Layer 10 of a small transformer language model trained on English Wikipedia (17 layers, counted from 0, width 64).
A neuron's activation on a vector x is squared ReLU(weights . x), where the dot is the dot product.

Input weights of the MLP neurons that the questions are about. A number n stands for n times 0.0012.
n3: -63 100 -150 85 -21 106 147 45 56 -34 -177 -80 -56 -186 -32 -16 82 -105 -107 -82 75 46 151 22 -98 331 243 91 77 -9 -181 -76 -12 9 -31 -126 5 -94 -56 21 62 150 -86 -178 -85 45 -119 -101 23 137 -106 -24 -54 23 -57 -393 220 17 -39 36 -203 20 -50 47
n5: 3 40 86 185 -32 -27 -229 -26 36 6 98 -58 114 1 6 -124 -116 97 -298 54 -38 -32 -60 -14 95 -131 -5 -110 26 68 46 35 -46 159 21 126 -162 93 160 31 34 73 94 -119 -13 -21 -136 -192 62 -61 21 -85 -19 38 110 -25 184 211 -10 42 27 -158 132 5
n6: -26 -91 37 -58 63 99 -49 -248 88 -2 -192 -120 65 -26 -20 -34 65 -145 -82 0 85 28 -56 3 132 -55 154 -262 137 -80 64 -123 54 63 156 -54 -34 81 111 -28 -4 130 1 5 107 209 144 66 83 -93 98 -178 -83 93 59 -33 115 -6 -60 45 78 28 15 97
n12: -34 56 42 101 -101 85 81 93 15 -60 -141 -77 51 174 99 -104 27 103 -66 2 -42 36 -87 -108 58 110 -109 -32 23 167 95 45 -147 19 -233 -35 -128 -124 0 -101 -2 -6 -3 -15 -37 183 106 -69 22 -178 -131 -116 -67 -192 -36 171 -135 146 32 -114 -195 147 312 47
n23: -24 95 13 127 -33 123 -233 -165 -99 -100 -40 50 155 98 -22 86 -129 276 90 -210 114 -39 -72 97 -87 153 22 7 24 49 -5 60 43 101 74 -69 -185 238 -97 50 -48 -49 -85 -204 122 -31 220 -23 -165 66 70 -160 181 23 -15 -199 -79 -9 -123 -87 103 -2 -191 219
n32: -44 -28 -56 17 81 -93 43 -17 91 -132 -110 -243 -87 -111 -154 -180 -109 27 -1 -88 137 -40 -26 -190 -7 240 79 3 97 18 35 35 -28 48 189 -6 -134 -151 24 -144 -25 83 -45 -88 40 0 131 -174 -168 -134 -226 -34 -79 -177 106 87 -203 161 -54 33 -66 93 -81 -33
n35: 92 -124 -53 270 -3 149 34 77 -1 -114 129 86 0 -153 5 -161 205 -52 -116 -112 -87 159 -8 -67 -33 -134 32 191 46 37 131 90 -65 100 -63 22 -35 -19 -78 48 -21 -91 -52 -100 12 251 -47 31 1 -162 -35 41 26 75 -126 -86 29 -116 -207 -225 -64 -63 -61 -194
n36: 96 -183 -41 -158 17 40 -121 102 181 -76 -176 -215 -224 -54 10 193 35 -183 -13 -135 -169 -119 39 143 -164 95 226 -90 66 -106 197 86 30 23 356 -241 -19 -22 132 113 -170 48 -227 -5 -109 -106 -56 -255 -435 14 -230 115 139 44 -66 -117 -186 -29 -14 -147 -189 -151 -12 2
n50: 70 -51 76 109 1 161 69 263 -11 -124 -76 -163 -146 124 -53 -29 6 243 141 6 -72 50 -157 -33 -78 234 242 81 48 265 -136 58 26 65 146 -192 -154 -4 -26 127 -61 -69 -58 -222 26 -282 -137 -25 40 -76 -11 43 171 -8 31 -160 111 28 15 195 -37 -234 -97 4
n80: -131 295 99 9 79 208 -58 -56 9 24 35 16 -98 -31 130 -212 43 95 56 121 -26 -39 -47 204 -43 91 -113 49 -58 -41 -191 -162 165 60 43 36 -115 71 50 -278 43 -70 74 41 69 128 -41 -47 -131 -53 -210 113 70 55 142 -14 -2 -3 -44 6 30 -12 49 -93
n85: -93 171 107 0 134 38 -149 90 89 2 -42 -57 48 -260 102 -31 85 -227 -79 121 -297 -195 172 -91 106 107 125 -48 3 251 -159 -99 185 160 304 -182 -85 -72 25 -113 -84 94 -143 -123 165 -233 -46 -75 -216 -30 -39 -155 139 -8 -17 -111 54 -23 27 -86 -86 -95 -131 -132
n87: -76 -99 -123 212 91 -3 209 -176 -86 49 -113 28 -3 39 107 81 -79 15 10 -194 254 -66 -94 -61 -171 184 219 -212 118 96 117 -94 -112 197 -61 -103 -231 -213 -67 -256 -22 -177 90 17 -275 306 -85 -151 -73 -74 36 -153 1 -29 -36 149 -147 164 -84 58 -90 -115 219 87
n88: 62 11 118 93 98 -9 -58 -104 10 55 -67 -61 -47 -71 -54 91 133 56 -58 -18 120 -35 24 16 -13 32 79 90 43 42 167 104 3 -6 -92 -3 -18 54 18 -15 -63 63 -127 62 -106 158 -88 -13 20 -41 50 18 76 -65 15 12 -21 -145 -82 -176 -87 31 70 -91
n89: 88 12 56 -47 195 -133 8 44 32 -76 -131 14 -64 -109 -218 -38 -39 186 -124 -3 56 33 100 14 -11 111 -192 4 18 3 38 -12 20 103 152 35 -52 -99 32 19 267 19 111 -127 -81 -50 8 43 -43 -72 -315 -139 54 104 25 36 69 78 74 64 103 55 40 -121
n107: 96 -59 -52 103 -82 -238 -204 -171 140 166 -12 -143 -134 34 161 45 -18 -177 247 -63 24 134 -34 134 20 -28 -9 111 151 104 -112 -52 -109 32 -8 -65 -112 24 27 -24 -80 62 -243 -101 102 55 -58 77 -15 -23 -23 -226 151 75 46 -31 83 -103 147 122 -120 42 68 121
n120: 36 162 78 86 -48 39 -52 24 -182 45 -299 -46 136 16 171 52 132 -139 -156 -32 -86 118 66 -71 69 -94 165 85 -108 18 19 -97 198 0 124 15 144 -27 -6 -72 -85 59 -4 -60 27 67 -34 13 25 -22 75 -114 -175 -113 32 -40 50 -29 19 23 117 -21 106 -142
n133: -112 -52 -73 80 5 -85 -55 85 -3 -108 -116 -170 -173 41 70 -42 74 -49 -126 -88 -119 -181 -181 39 47 58 65 -36 180 -168 -236 217 -40 -20 56 -178 -134 100 -43 -147 -112 272 118 -300 -17 69 65 -232 -137 -35 -32 -226 84 56 29 205 -81 21 -90 -127 -40 -80 102 117
n134: -95 68 -55 -109 -52 -152 134 -76 90 29 -15 -246 31 -151 -124 -51 -21 67 -118 -62 -51 126 -128 83 16 117 162 -96 81 91 -22 -28 60 39 -11 -73 17 6 32 81 -58 198 -11 59 -54 143 17 16 -33 23 -57 123 -79 101 -3 -115 -25 0 -130 -39 80 -66 -109 -118
n136: 12 73 57 472 -10 9 155 -46 -206 -109 -284 -17 196 145 12 43 -109 154 15 41 -355 210 34 -69 -125 136 214 4 147 86 21 -219 -124 108 123 184 -33 58 -2 240 117 54 180 -21 -60 21 -202 0 -22 67 -115 -98 -8 58 7 -88 -88 263 87 90 -80 -66 -122 89
n140: 151 5 68 -183 15 -180 126 -98 29 182 -382 137 42 -60 96 61 54 159 -22 -55 -294 124 -175 105 -147 15 151 39 171 -3 53 -117 -140 110 222 -88 -103 41 -203 128 -165 137 91 131 -32 -102 -131 10 -130 32 -27 -117 -54 -118 10 -51 162 115 -165 210 103 211 123 -150
n141: 118 77 137 -108 313 -105 -60 -47 224 -32 -43 25 3 -194 -42 -95 -32 277 -67 36 -48 85 25 -63 133 195 -58 167 -15 72 9 148 -59 189 -47 -149 -144 132 19 -280 121 -31 -69 92 137 199 -226 -177 -110 -1 84 -148 -116 25 184 53 58 -145 24 -27 0 -14 66 124
n155: 32 136 -23 -28 -84 -67 -102 -92 -1 -116 53 162 132 -115 77 51 -1 -161 -29 26 79 106 79 20 16 13 90 45 9 210 -6 39 -9 7 -68 112 -175 -237 -198 9 -1 -19 54 -117 -17 178 -35 -3 -81 -100 -57 -13 12 8 -7 -125 -124 -108 -49 27 -27 54 110 -168
n179: 41 -68 74 141 212 -42 -62 40 -82 -93 -138 -43 -252 34 20 118 47 289 -2 -204 -237 -50 -155 -28 -360 186 84 12 127 -45 -153 -46 -157 139 -49 -12 -233 -39 235 -18 32 -110 -318 231 241 -7 -182 -236 27 60 -277 79 -256 -1 18 -141 -63 66 -55 123 -24 0 330 -151
n188: 1 6 -139 56 -109 -49 104 214 3 -21 168 32 -1 77 46 -45 -34 158 17 7 -79 294 19 38 -11 -45 -162 11 42 -24 195 68 51 97 2 -99 -80 -175 -33 24 127 238 139 -78 -44 218 -63 -257 -75 -157 -101 120 -13 128 -7 -170 -19 -118 -82 -33 -50 -121 27 -29
n195: -45 -245 -2 105 53 60 199 53 76 22 -72 20 141 4 138 143 -12 104 80 -252 -24 40 -72 66 98 -108 128 100 -89 206 -66 -125 -19 149 -37 132 79 -58 47 -156 -65 -123 7 91 1 86 151 -166 75 -273 -30 54 -71 88 -95 22 17 -24 -312 -119 -61 64 116 -32
n199: -15 -8 7 -14 22 97 34 -178 47 75 -181 -128 12 94 329 -155 106 -18 96 -220 -83 51 82 112 186 113 107 -88 120 -7 -47 -12 -23 104 37 176 -168 189 -181 169 86 -17 108 -52 183 -156 -54 -65 -142 66 -175 53 24 74 19 36 -172 -143 234 -14 225 -143 -91 175
n218: 18 81 -62 70 -25 -53 63 71 89 8 -2 -227 -95 57 -83 -19 8 11 175 192 19 84 -131 -44 -43 -62 -26 102 15 127 220 60 44 7 -90 -14 -112 13 93 65 167 125 -88 -40 28 89 -19 -38 53 5 -27 57 54 -65 6 -138 -159 116 27 95 -43 -6 -13 -45
n219: 104 -127 178 -124 9 -10 -7 70 -168 16 -102 11 -120 -54 110 159 -31 9 96 -225 179 31 48 0 35 77 114 -4 123 253 -62 88 26 65 38 -6 -31 110 127 143 66 20 152 138 69 -197 -101 -79 -41 -33 -165 74 -19 -8 -108 98 -86 -33 -173 23 -84 -110 40 -31
n242: -115 -31 -126 -79 66 21 -95 99 -27 -14 7 -228 -149 31 85 -7 50 11 24 -258 -163 -159 -179 4 -119 391 131 45 199 51 -67 73 -109 159 -83 -45 -282 24 66 -199 -97 206 74 -148 -114 -60 40 -39 -117 -61 -199 -295 -6 -30 233 101 157 -213 150 14 -153 52 57 -59
n245: 56 18 -93 295 134 -67 20 -192 59 42 132 -238 -92 -202 79 -19 73 165 -204 -179 -121 110 -212 18 100 146 -93 -33 -49 162 -156 65 -116 211 43 -30 -44 233 87 93 55 -27 -29 -36 82 -60 -24 -27 113 46 47 -138 -88 201 -230 61 130 36 218 -207 -62 -27 0 131
n251: 99 -33 -14 -134 -68 194 -51 -58 7 -65 38 -131 -78 -23 68 45 185 -74 173 -31 174 104 191 166 -10 111 -108 -92 193 -81 132 109 -28 79 44 -27 -62 8 -146 -45 33 92 -16 -76 60 202 -63 110 -86 -84 120 -76 90 156 93 -29 19 -23 114 61 -207 122 71 9
n255: -186 2 -75 -113 164 -61 44 -40 -101 -147 -33 32 114 76 70 -36 97 -83 102 169 119 -55 -7 5 51 10 -158 44 -121 14 8 96 36 62 139 109 11 40 -21 -113 78 -40 8 -73 67 135 -25 21 -14 -61 18 -33 35 244 -69 -11 -25 43 60 63 -127 93 122 27

Each question shows a token from some text and the vector x that enters the MLP there. A number n stands for n times 0.009.

"0": -73 2 -109 64 36 -190 -143 75 -161 -22 -60 55 -3 150 -60 -18 -90 -51 -112 207 63 115 -59 -80 29 -99 -106 82 106 33 74 -2 42 -48 -266 -28 -9 -5 111 93 122 -26 49 20 -227 82 72 -43 -127 145 109 -7 -195 -120 147 -20 -182 -7 206 99 -33 219 -194 -176
The most active neuron and its activation: n218, at about 3.9

"9": 9 -210 128 -82 51 -49 75 93 -128 -20 91 152 -64 152 -37 -58 -91 89 -200 98 -41 -6 -97 -155 75 161 57 -37 140 13 -126 -174 31 -140 -114 68 187 135 54 55 -24 -152 -16 13 -118 -32 -13 -149 0 179 63 22 -38 -113 202 65 -88 -55 74 49 31 313 -216 42
The neuron with the highest activation: n136

"1": -157 -65 217 -114 120 -144 -89 -58 -211 98 -193 134 -250 -38 -39 -49 -182 -147 -164 41 87 30 10 43 55 -75 -62 75 -9 -14 -29 71 -39 -155 -72 137 60 89 127 64 44 78 15 -110 -115 135 186 -88 85 52 115 -95 94 -196 205 37 124 -24 -10 10 131 77 -147 14
The neuron with the highest activation: n6

" instruct": -23 94 -17 -15 110 15 -77 218 84 -75 100 86 84 -88 74 -48 -179 -173 -199 52 73 15 141 -44 84 55 86 199 81 -123 -203 48 -27 -119 16 6 -116 -53 74 83 1 107 -16 56 54 12 140 155 6 73 256 -178 29 -332 47 -116 -34 -76 102 52 -3 157 -167 -23
Which three neurons fire most, strongest first? n85, n3, n155

"/": 46 -153 -19 -130 86 -95 -45 78 29 -34 146 156 -184 117 -1 -54 -176 -31 -119 50 97 290 59 -108 -34 -93 -44 18 21 64 -108 13 -89 -89 -283 -11 187 -216 157 78 -196 108 164 -16 105 116 -21 -52 53 -92 192 -5 -21 -37 38 -14 -154 -56 156 52 125 18 -25 65
The neuron with the highest activation: n188

"il": -185 139 279 -146 213 121 117 38 10 57 105 73 -36 35 218 83 -209 2 -86 31 153 -117 20 -7 250 -91 -181 27 94 41 -67 126 -40 35 -18 70 -176 109 54 125 -19 -10 77 65 -40 80 220 54 135 140 73 -13 104 -23 134 -146 -43 -69 61 -24 63 105 -21 39
The most active neuron and its activation: n23, at about 1.4

"–": 63 -121 160 -15 -34 -65 -43 -58 77 47 60 5 -114 16 127 21 -202 -63 3 137 236 25 -63 130 -20 5 9 9 54 -19 -36 -70 13 -20 -325 -38 128 32 67 78 -229 101 40 -139 30 80 17 80 90 8 97 11 -145 -177 100 -36 103 -13 176 -112 176 304 -225 12
The most active neuron and its activation: n107, at about 2.3

" influential": -68 -61 40 -104 -32 24 125 157 -2 -185 166 -66 76 67 42 42 49 -138 -118 71 -67 -70 -137 120 -64 135 17 58 130 -72 -165 -38 -29 -102 -196 -174 -33 -42 111 20 130 -106 77 31 -148 91 13 -85 -74 140 69 -125 -68 -269 111 48 109 -193 181 189 -80 96 -214 64
The neuron with the highest activation: n242

" Jones": -176 -128 84 -50 91 111 61 239 -13 138 181 90 -78 78 -86 -62 -106 17 -218 146 6 66 95 18 179 -180 -69 30 55 61 61 59 104 -142 -128 67 28 30 47 75 -30 -109 180 -77 -192 3 117 63 191 43 73 31 -65 -43 14 -24 -15 -2 48 -86 -11 365 -26 -166
The most active neuron and its activation: n12, at about 0.57

"s": -51 -116 182 -63 141 103 14 -11 -65 50 153 12 5 58 12 58 48 -71 -19 7 -56 -39 -3 105 -5 -162 -89 5 27 46 -62 89 48 -3 -268 40 124 59 9 196 -171 -81 -88 -154 -57 157 38 52 195 87 139 -55 -306 -68 25 37 -94 -252 -46 84 28 287 -79 -161
The most active neuron and its activation: n35, at about 1.3

" ": -124 -118 -29 -190 -15 -99 29 96 26 89 53 10 -77 4 15 150 -143 -74 -263 -21 66 -17 -28 -134 37 112 1 104 -46 -213 -76 -91 5 -108 -283 25 134 -126 287 -32 -107 64 -26 -78 -149 30 205 -104 -87 189 123 -61 20 -158 31 -119 63 61 104 -21 158 -33 -49 29
Which three neurons fire most, strongest first? n3, n242, n133

" Black": -169 -207 -47 -112 39 24 70 20 16 -72 128 -9 -52 -39 56 129 -73 -61 -149 27 -130 6 94 97 -76 -315 -151 48 -54 150 47 36 21 -166 -194 -59 85 -65 -9 187 -69 -208 93 39 -156 -77 -2 139 76 -25 190 24 -209 -86 91 -98 8 -75 -24 -29 -42 213 -181 -44
The neuron with the highest activation: n35

" and": 46 -125 -4 -28 130 15 81 130 -181 43 157 71 -24 -44 128 95 46 -140 -64 47 200 -5 48 -119 -9 -11 74 -168 71 -23 -137 -54 -30 -126 -160 83 -14 51 24 -10 -27 -207 -32 -235 -18 163 -26 135 -78 -152 296 95 -22 -124 32 -18 -248 -17 101 205 -48 157 -106 3
The neuron with the highest activation: n87

"formerly": -65 -150 -24 -199 16 -28 -7 133 -248 -68 121 -26 53 30 -69 155 108 -33 -177 40 62 -42 40 109 3 214 -79 8 29 -114 -163 -38 -65 106 40 11 80 -49 184 2 -6 -139 72 -62 35 191 129 25 -67 98 187 -42 57 -190 -5 -56 -116 -29 160 150 -260 238 -91 13
The two highest activations, in order: n251, n255

".": -49 -47 220 -83 63 16 -1 188 -6 48 149 -43 -281 79 117 66 -92 12 -160 67 8 -19 35 14 -32 -48 60 14 57 -28 -279 -106 21 26 17 81 142 -35 249 66 -157 6 88 -84 -135 120 172 49 -104 149 148 100 7 -131 134 -26 -30 -153 -3 128 126 230 -73 75
Which three neurons fire most, strongest first? n80, n242, n133

"The": -91 -177 60 -214 59 -6 -15 188 -59 -173 122 -64 -150 25 28 106 54 -108 -134 -44 -82 51 -151 130 -98 86 45 27 255 -82 -44 -43 23 31 -228 -26 -87 -93 63 -130 56 -99 98 -54 -52 49 113 36 130 144 166 -127 89 -106 81 77 122 -90 43 216 -1 51 -268 33
The neuron with the highest activation: n242

",": 155 -236 -33 -98 99 -230 -94 -116 -220 54 167 9 -66 16 104 154 13 -94 -76 -18 193 29 -22 149 73 -11 -123 140 -53 -100 104 73 163 51 -104 31 -26 58 227 14 -181 -38 -12 -56 -2 214 -24 247 -39 133 57 108 12 31 -9 22 -25 -33 72 134 -46 197 -11 89
Which three neurons fire most, strongest first? n107, n251, n255

" third": -189 -192 -9 -91 22 89 -58 168 5 -25 52 181 62 142 -66 210 -64 -243 -91 42 -4 17 -239 160 -103 57 42 102 140 -57 -20 89 -6 -193 -55 -57 65 -17 69 94 -59 -136 180 83 -269 14 -38 -28 -52 174 77 -104 51 -196 -33 -59 -58 -35 119 116 9 103 -102 -16
The neuron with the highest activation: n36

"ed": -121 -40 103 -50 98 5 -27 191 -102 105 183 25 -139 82 81 84 -17 -106 -296 50 48 -16 46 112 44 124 -10 -46 52 -8 -220 -43 125 26 73 29 61 44 242 108 -161 -90 -26 -121 -218 -53 77 46 -131 228 8 -20 63 -173 87 42 -78 4 120 203 6 -4 -214 -27
Which three neurons fire most, strongest first? n85, n36, n242

" John": -257 -264 -122 30 -56 -34 -61 130 -22 -21 35 -12 22 41 -33 -56 19 45 -129 -50 59 3 24 -50 81 -215 -118 33 138 -161 -245 109 0 -20 -145 -20 -28 -64 130 76 67 -135 32 0 -62 -71 162 162 52 12 -23 -72 135 -212 101 18 -58 -36 110 -45 30 298 -255 -39
The neuron with the highest activation: n133

" compil": -116 69 134 -128 76 58 -79 177 23 -110 144 67 -9 -15 132 125 -118 -100 -157 21 75 100 -105 -48 120 7 99 100 90 -53 -198 69 -42 -194 -75 113 -1 17 66 44 -120 29 180 54 -20 25 180 24 -79 -16 124 20 166 -232 -64 162 -75 -184 167 -106 -4 70 -261 -132
The neuron with the highest activation: n133

"2": 7 -105 93 132 32 44 -73 -26 -178 43 -51 15 -222 -124 142 117 -93 39 -169 -66 226 -32 -57 109 -47 -118 -155 40 67 34 -32 6 0 -140 -130 80 52 24 36 219 -35 -84 29 -22 -130 168 120 -43 123 175 27 106 -167 -37 29 -6 -121 -179 136 -61 165 230 -205 -69
The neuron with the highest activation: n88

" tried": -83 1 88 -66 50 66 -92 338 -83 -57 170 106 -43 -114 53 104 16 -152 -359 93 56 36 67 -97 -10 118 162 38 100 -1 -78 88 146 -70 -33 -12 -72 -1 14 144 -39 68 -26 -65 -172 -65 138 66 -44 7 -4 -76 77 -346 28 23 37 -100 19 25 56 142 -113 112
The neuron with the highest activation: n85

" Ne": -93 -187 12 40 -10 -157 -37 154 186 35 -37 86 15 39 -37 137 -9 -157 -175 -160 124 55 -113 33 41 -144 -185 90 112 -19 -61 -80 -168 -46 -201 147 -89 -77 41 36 60 -102 97 -2 -94 -150 124 175 95 33 119 200 74 -54 -37 106 4 -8 271 -78 28 44 -224 -4
The two highest activations, in order: n245, n107

" December": -76 -211 -76 -61 144 -273 -99 145 -79 22 -37 118 -126 4 25 48 -8 -26 -196 53 52 152 -58 99 -119 -55 -44 -76 40 -96 -119 -97 -24 49 -106 -29 -50 44 72 -60 25 8 165 -143 -147 -65 222 -35 151 168 180 -160 46 -79 -26 253 121 4 96 150 42 147 -61 117
Which three neurons fire most, strongest first? n133, n242, n89

" (": 84 -167 26 -126 -146 -55 -39 23 -107 120 185 86 28 39 14 5 -155 -67 -68 107 128 134 -153 56 -93 133 34 131 -42 -33 -99 43 133 -53 -476 -13 24 -96 142 -78 -131 14 49 -44 61 97 51 87 -78 134 62 -10 -72 -64 46 86 -36 -42 93 -80 138 -63 -203 -142
Which three neurons fire most, strongest first? n134, n155, n242

"tar": -3 -259 96 -61 18 48 21 -85 -60 13 89 149 -23 -67 141 41 44 -91 -220 13 -48 -188 133 145 -142 -27 -24 24 10 -129 -63 -132 -56 47 -163 78 16 -14 195 87 -61 -61 61 41 -4 -37 -81 227 -141 152 168 -19 -63 -139 88 39 -61 -6 133 35 116 -42 -218 -314
The neuron with the highest activation: n140

" As": -80 -104 121 -197 89 -49 14 160 17 27 192 -53 47 -82 -111 153 -72 -172 -104 -8 94 116 -18 94 143 -17 -202 -17 79 36 8 -110 -167 17 -319 47 5 -170 63 -164 -63 -47 23 11 40 -209 184 181 13 110 -40 42 -179 9 16 141 -60 -6 38 37 -3 217 -82 29
The neuron with the highest activation: n12

")": 56 -159 133 -111 -63 47 -68 158 -38 -72 60 -69 -182 -23 -62 96 -129 20 -220 46 46 32 -117 -191 -80 26 57 97 115 -42 -122 -194 135 104 -285 -112 -70 32 128 91 -131 -17 170 -140 -130 122 162 94 -118 145 117 -42 -81 -22 72 90 -102 -115 62 45 -3 170 -58 -84
The two highest activations, in order: n242, n133

"4": -11 -105 128 113 161 -85 -33 -9 -144 55 168 67 -69 59 13 -18 -80 -23 -148 38 143 127 -21 0 -54 -2 2 71 60 38 -27 25 202 -66 -230 -16 141 141 130 119 85 -141 31 -43 -140 98 63 -98 -24 223 201 10 -106 -144 207 -39 40 20 273 -29 70 48 -193 -193
The neuron with the highest activation: n88

"port": -95 21 18 -110 18 23 137 42 -56 51 243 49 120 9 144 97 -122 -34 -151 -35 212 190 80 202 -92 -116 -210 65 106 -77 -117 58 -81 -61 -122 63 78 -21 331 -158 -67 32 -20 66 -5 -100 67 63 -87 152 195 -29 52 -120 58 64 97 96 110 175 20 80 -36 16
The neuron with the highest activation: n251

"fo": -26 -112 152 -54 145 17 -117 178 -222 62 93 132 -29 -8 -13 99 -95 -132 -16 14 52 166 33 117 12 -52 -229 176 59 -110 6 -145 -185 27 98 84 -143 -148 -19 89 74 -50 -158 107 13 53 185 114 -150 131 229 -76 -125 -71 -62 38 -53 132 217 -89 8 16 -45 14
Which three neurons fire most, strongest first? n251, n107, n255

" |": 47 -12 15 -79 -8 76 20 -28 -1 -47 33 -98 36 93 -72 17 -83 64 -60 176 214 124 -136 -87 84 -28 96 -112 -37 31 89 -152 132 55 -324 40 0 41 152 79 -63 0 -59 26 -36 168 160 217 56 165 209 49 -130 -159 -58 40 47 -258 97 15 158 152 -75 -159
The neuron with the highest activation: n6

"3": 78 -160 55 155 164 -30 -46 -6 -163 40 171 87 -117 9 -2 -44 -102 3 -126 83 172 112 -23 19 -65 16 -46 86 -27 50 3 -20 177 -91 -218 -13 210 137 69 121 93 -172 59 14 -135 80 -19 -85 27 267 159 -21 -67 -195 178 -38 -6 45 189 -5 21 -95 -159 -193
The most active neuron and its activation: n88, at about 0.42

"i": -77 -112 -34 -130 109 81 73 -93 -71 -140 180 38 -148 23 81 134 22 -141 -146 -176 49 99 -78 -82 -109 -65 -280 28 16 -83 -107 -288 -127 -78 -139 54 -100 -40 101 55 -75 46 61 -5 -85 95 138 75 -2 250 140 -96 -159 -59 23 -110 -24 29 219 -3 23 2 -125 -28
The neuron with the highest activation: n245

" Bar": -92 -257 37 -107 87 3 -13 183 -69 94 9 56 -71 27 88 222 -31 -75 -205 57 -56 29 -20 49 110 -140 -170 103 145 -3 -21 29 -42 106 -140 79 -46 -78 138 -108 -110 -239 116 -24 -62 -103 140 124 0 105 65 140 -37 -166 179 101 -39 20 58 -54 -28 78 -294 -107
The most active neuron and its activation: n195, at about 0.47

" Angel": -172 -244 45 -117 123 -85 60 148 90 71 191 80 132 87 -76 7 -198 -42 -115 98 -56 -49 132 41 149 -251 -69 32 55 -40 -25 1 -38 -145 -51 45 27 -225 37 -12 77 -206 245 -12 -95 0 193 134 19 56 -56 -32 -170 -140 -88 39 3 -136 59 8 -25 128 -83 52
The neuron with the highest activation: n195

" S": -103 -69 -102 -175 -9 72 -24 -26 -23 -55 90 168 -128 55 5 192 -66 -94 -306 -153 36 111 -97 122 63 20 -244 127 58 -20 -89 -92 -18 -22 -157 -2 -30 -83 89 -43 -157 -108 53 -268 -79 -119 155 157 43 125 145 -130 -90 -101 70 -83 -62 68 -77 -95 143 28 -84 -50
The neuron with the highest activation: n23

"ire": -83 -109 271 -13 6 -96 -38 -57 -67 67 37 66 -13 15 98 -137 12 120 -185 67 152 -67 6 102 45 -13 -68 68 -40 76 -149 132 -114 38 22 -58 -46 57 113 86 -28 -20 66 -1 59 3 406 26 -133 145 176 -46 -92 -87 -116 -55 -9 -93 303 233 82 -12 -76 26
Which three neurons fire most, strongest first? n23, n245, n199

"od": -246 109 206 -16 -14 -27 26 -17 -113 92 11 185 66 138 174 -36 -139 23 -189 57 -117 -135 91 116 285 -56 -141 89 217 1 -137 -35 -134 -63 -21 34 -20 209 10 154 -108 -54 111 36 -125 67 137 22 40 -18 24 144 22 -59 -19 -164 97 21 3 -5 163 40 -137 31
The most active neuron and its activation: n199, at about 2.2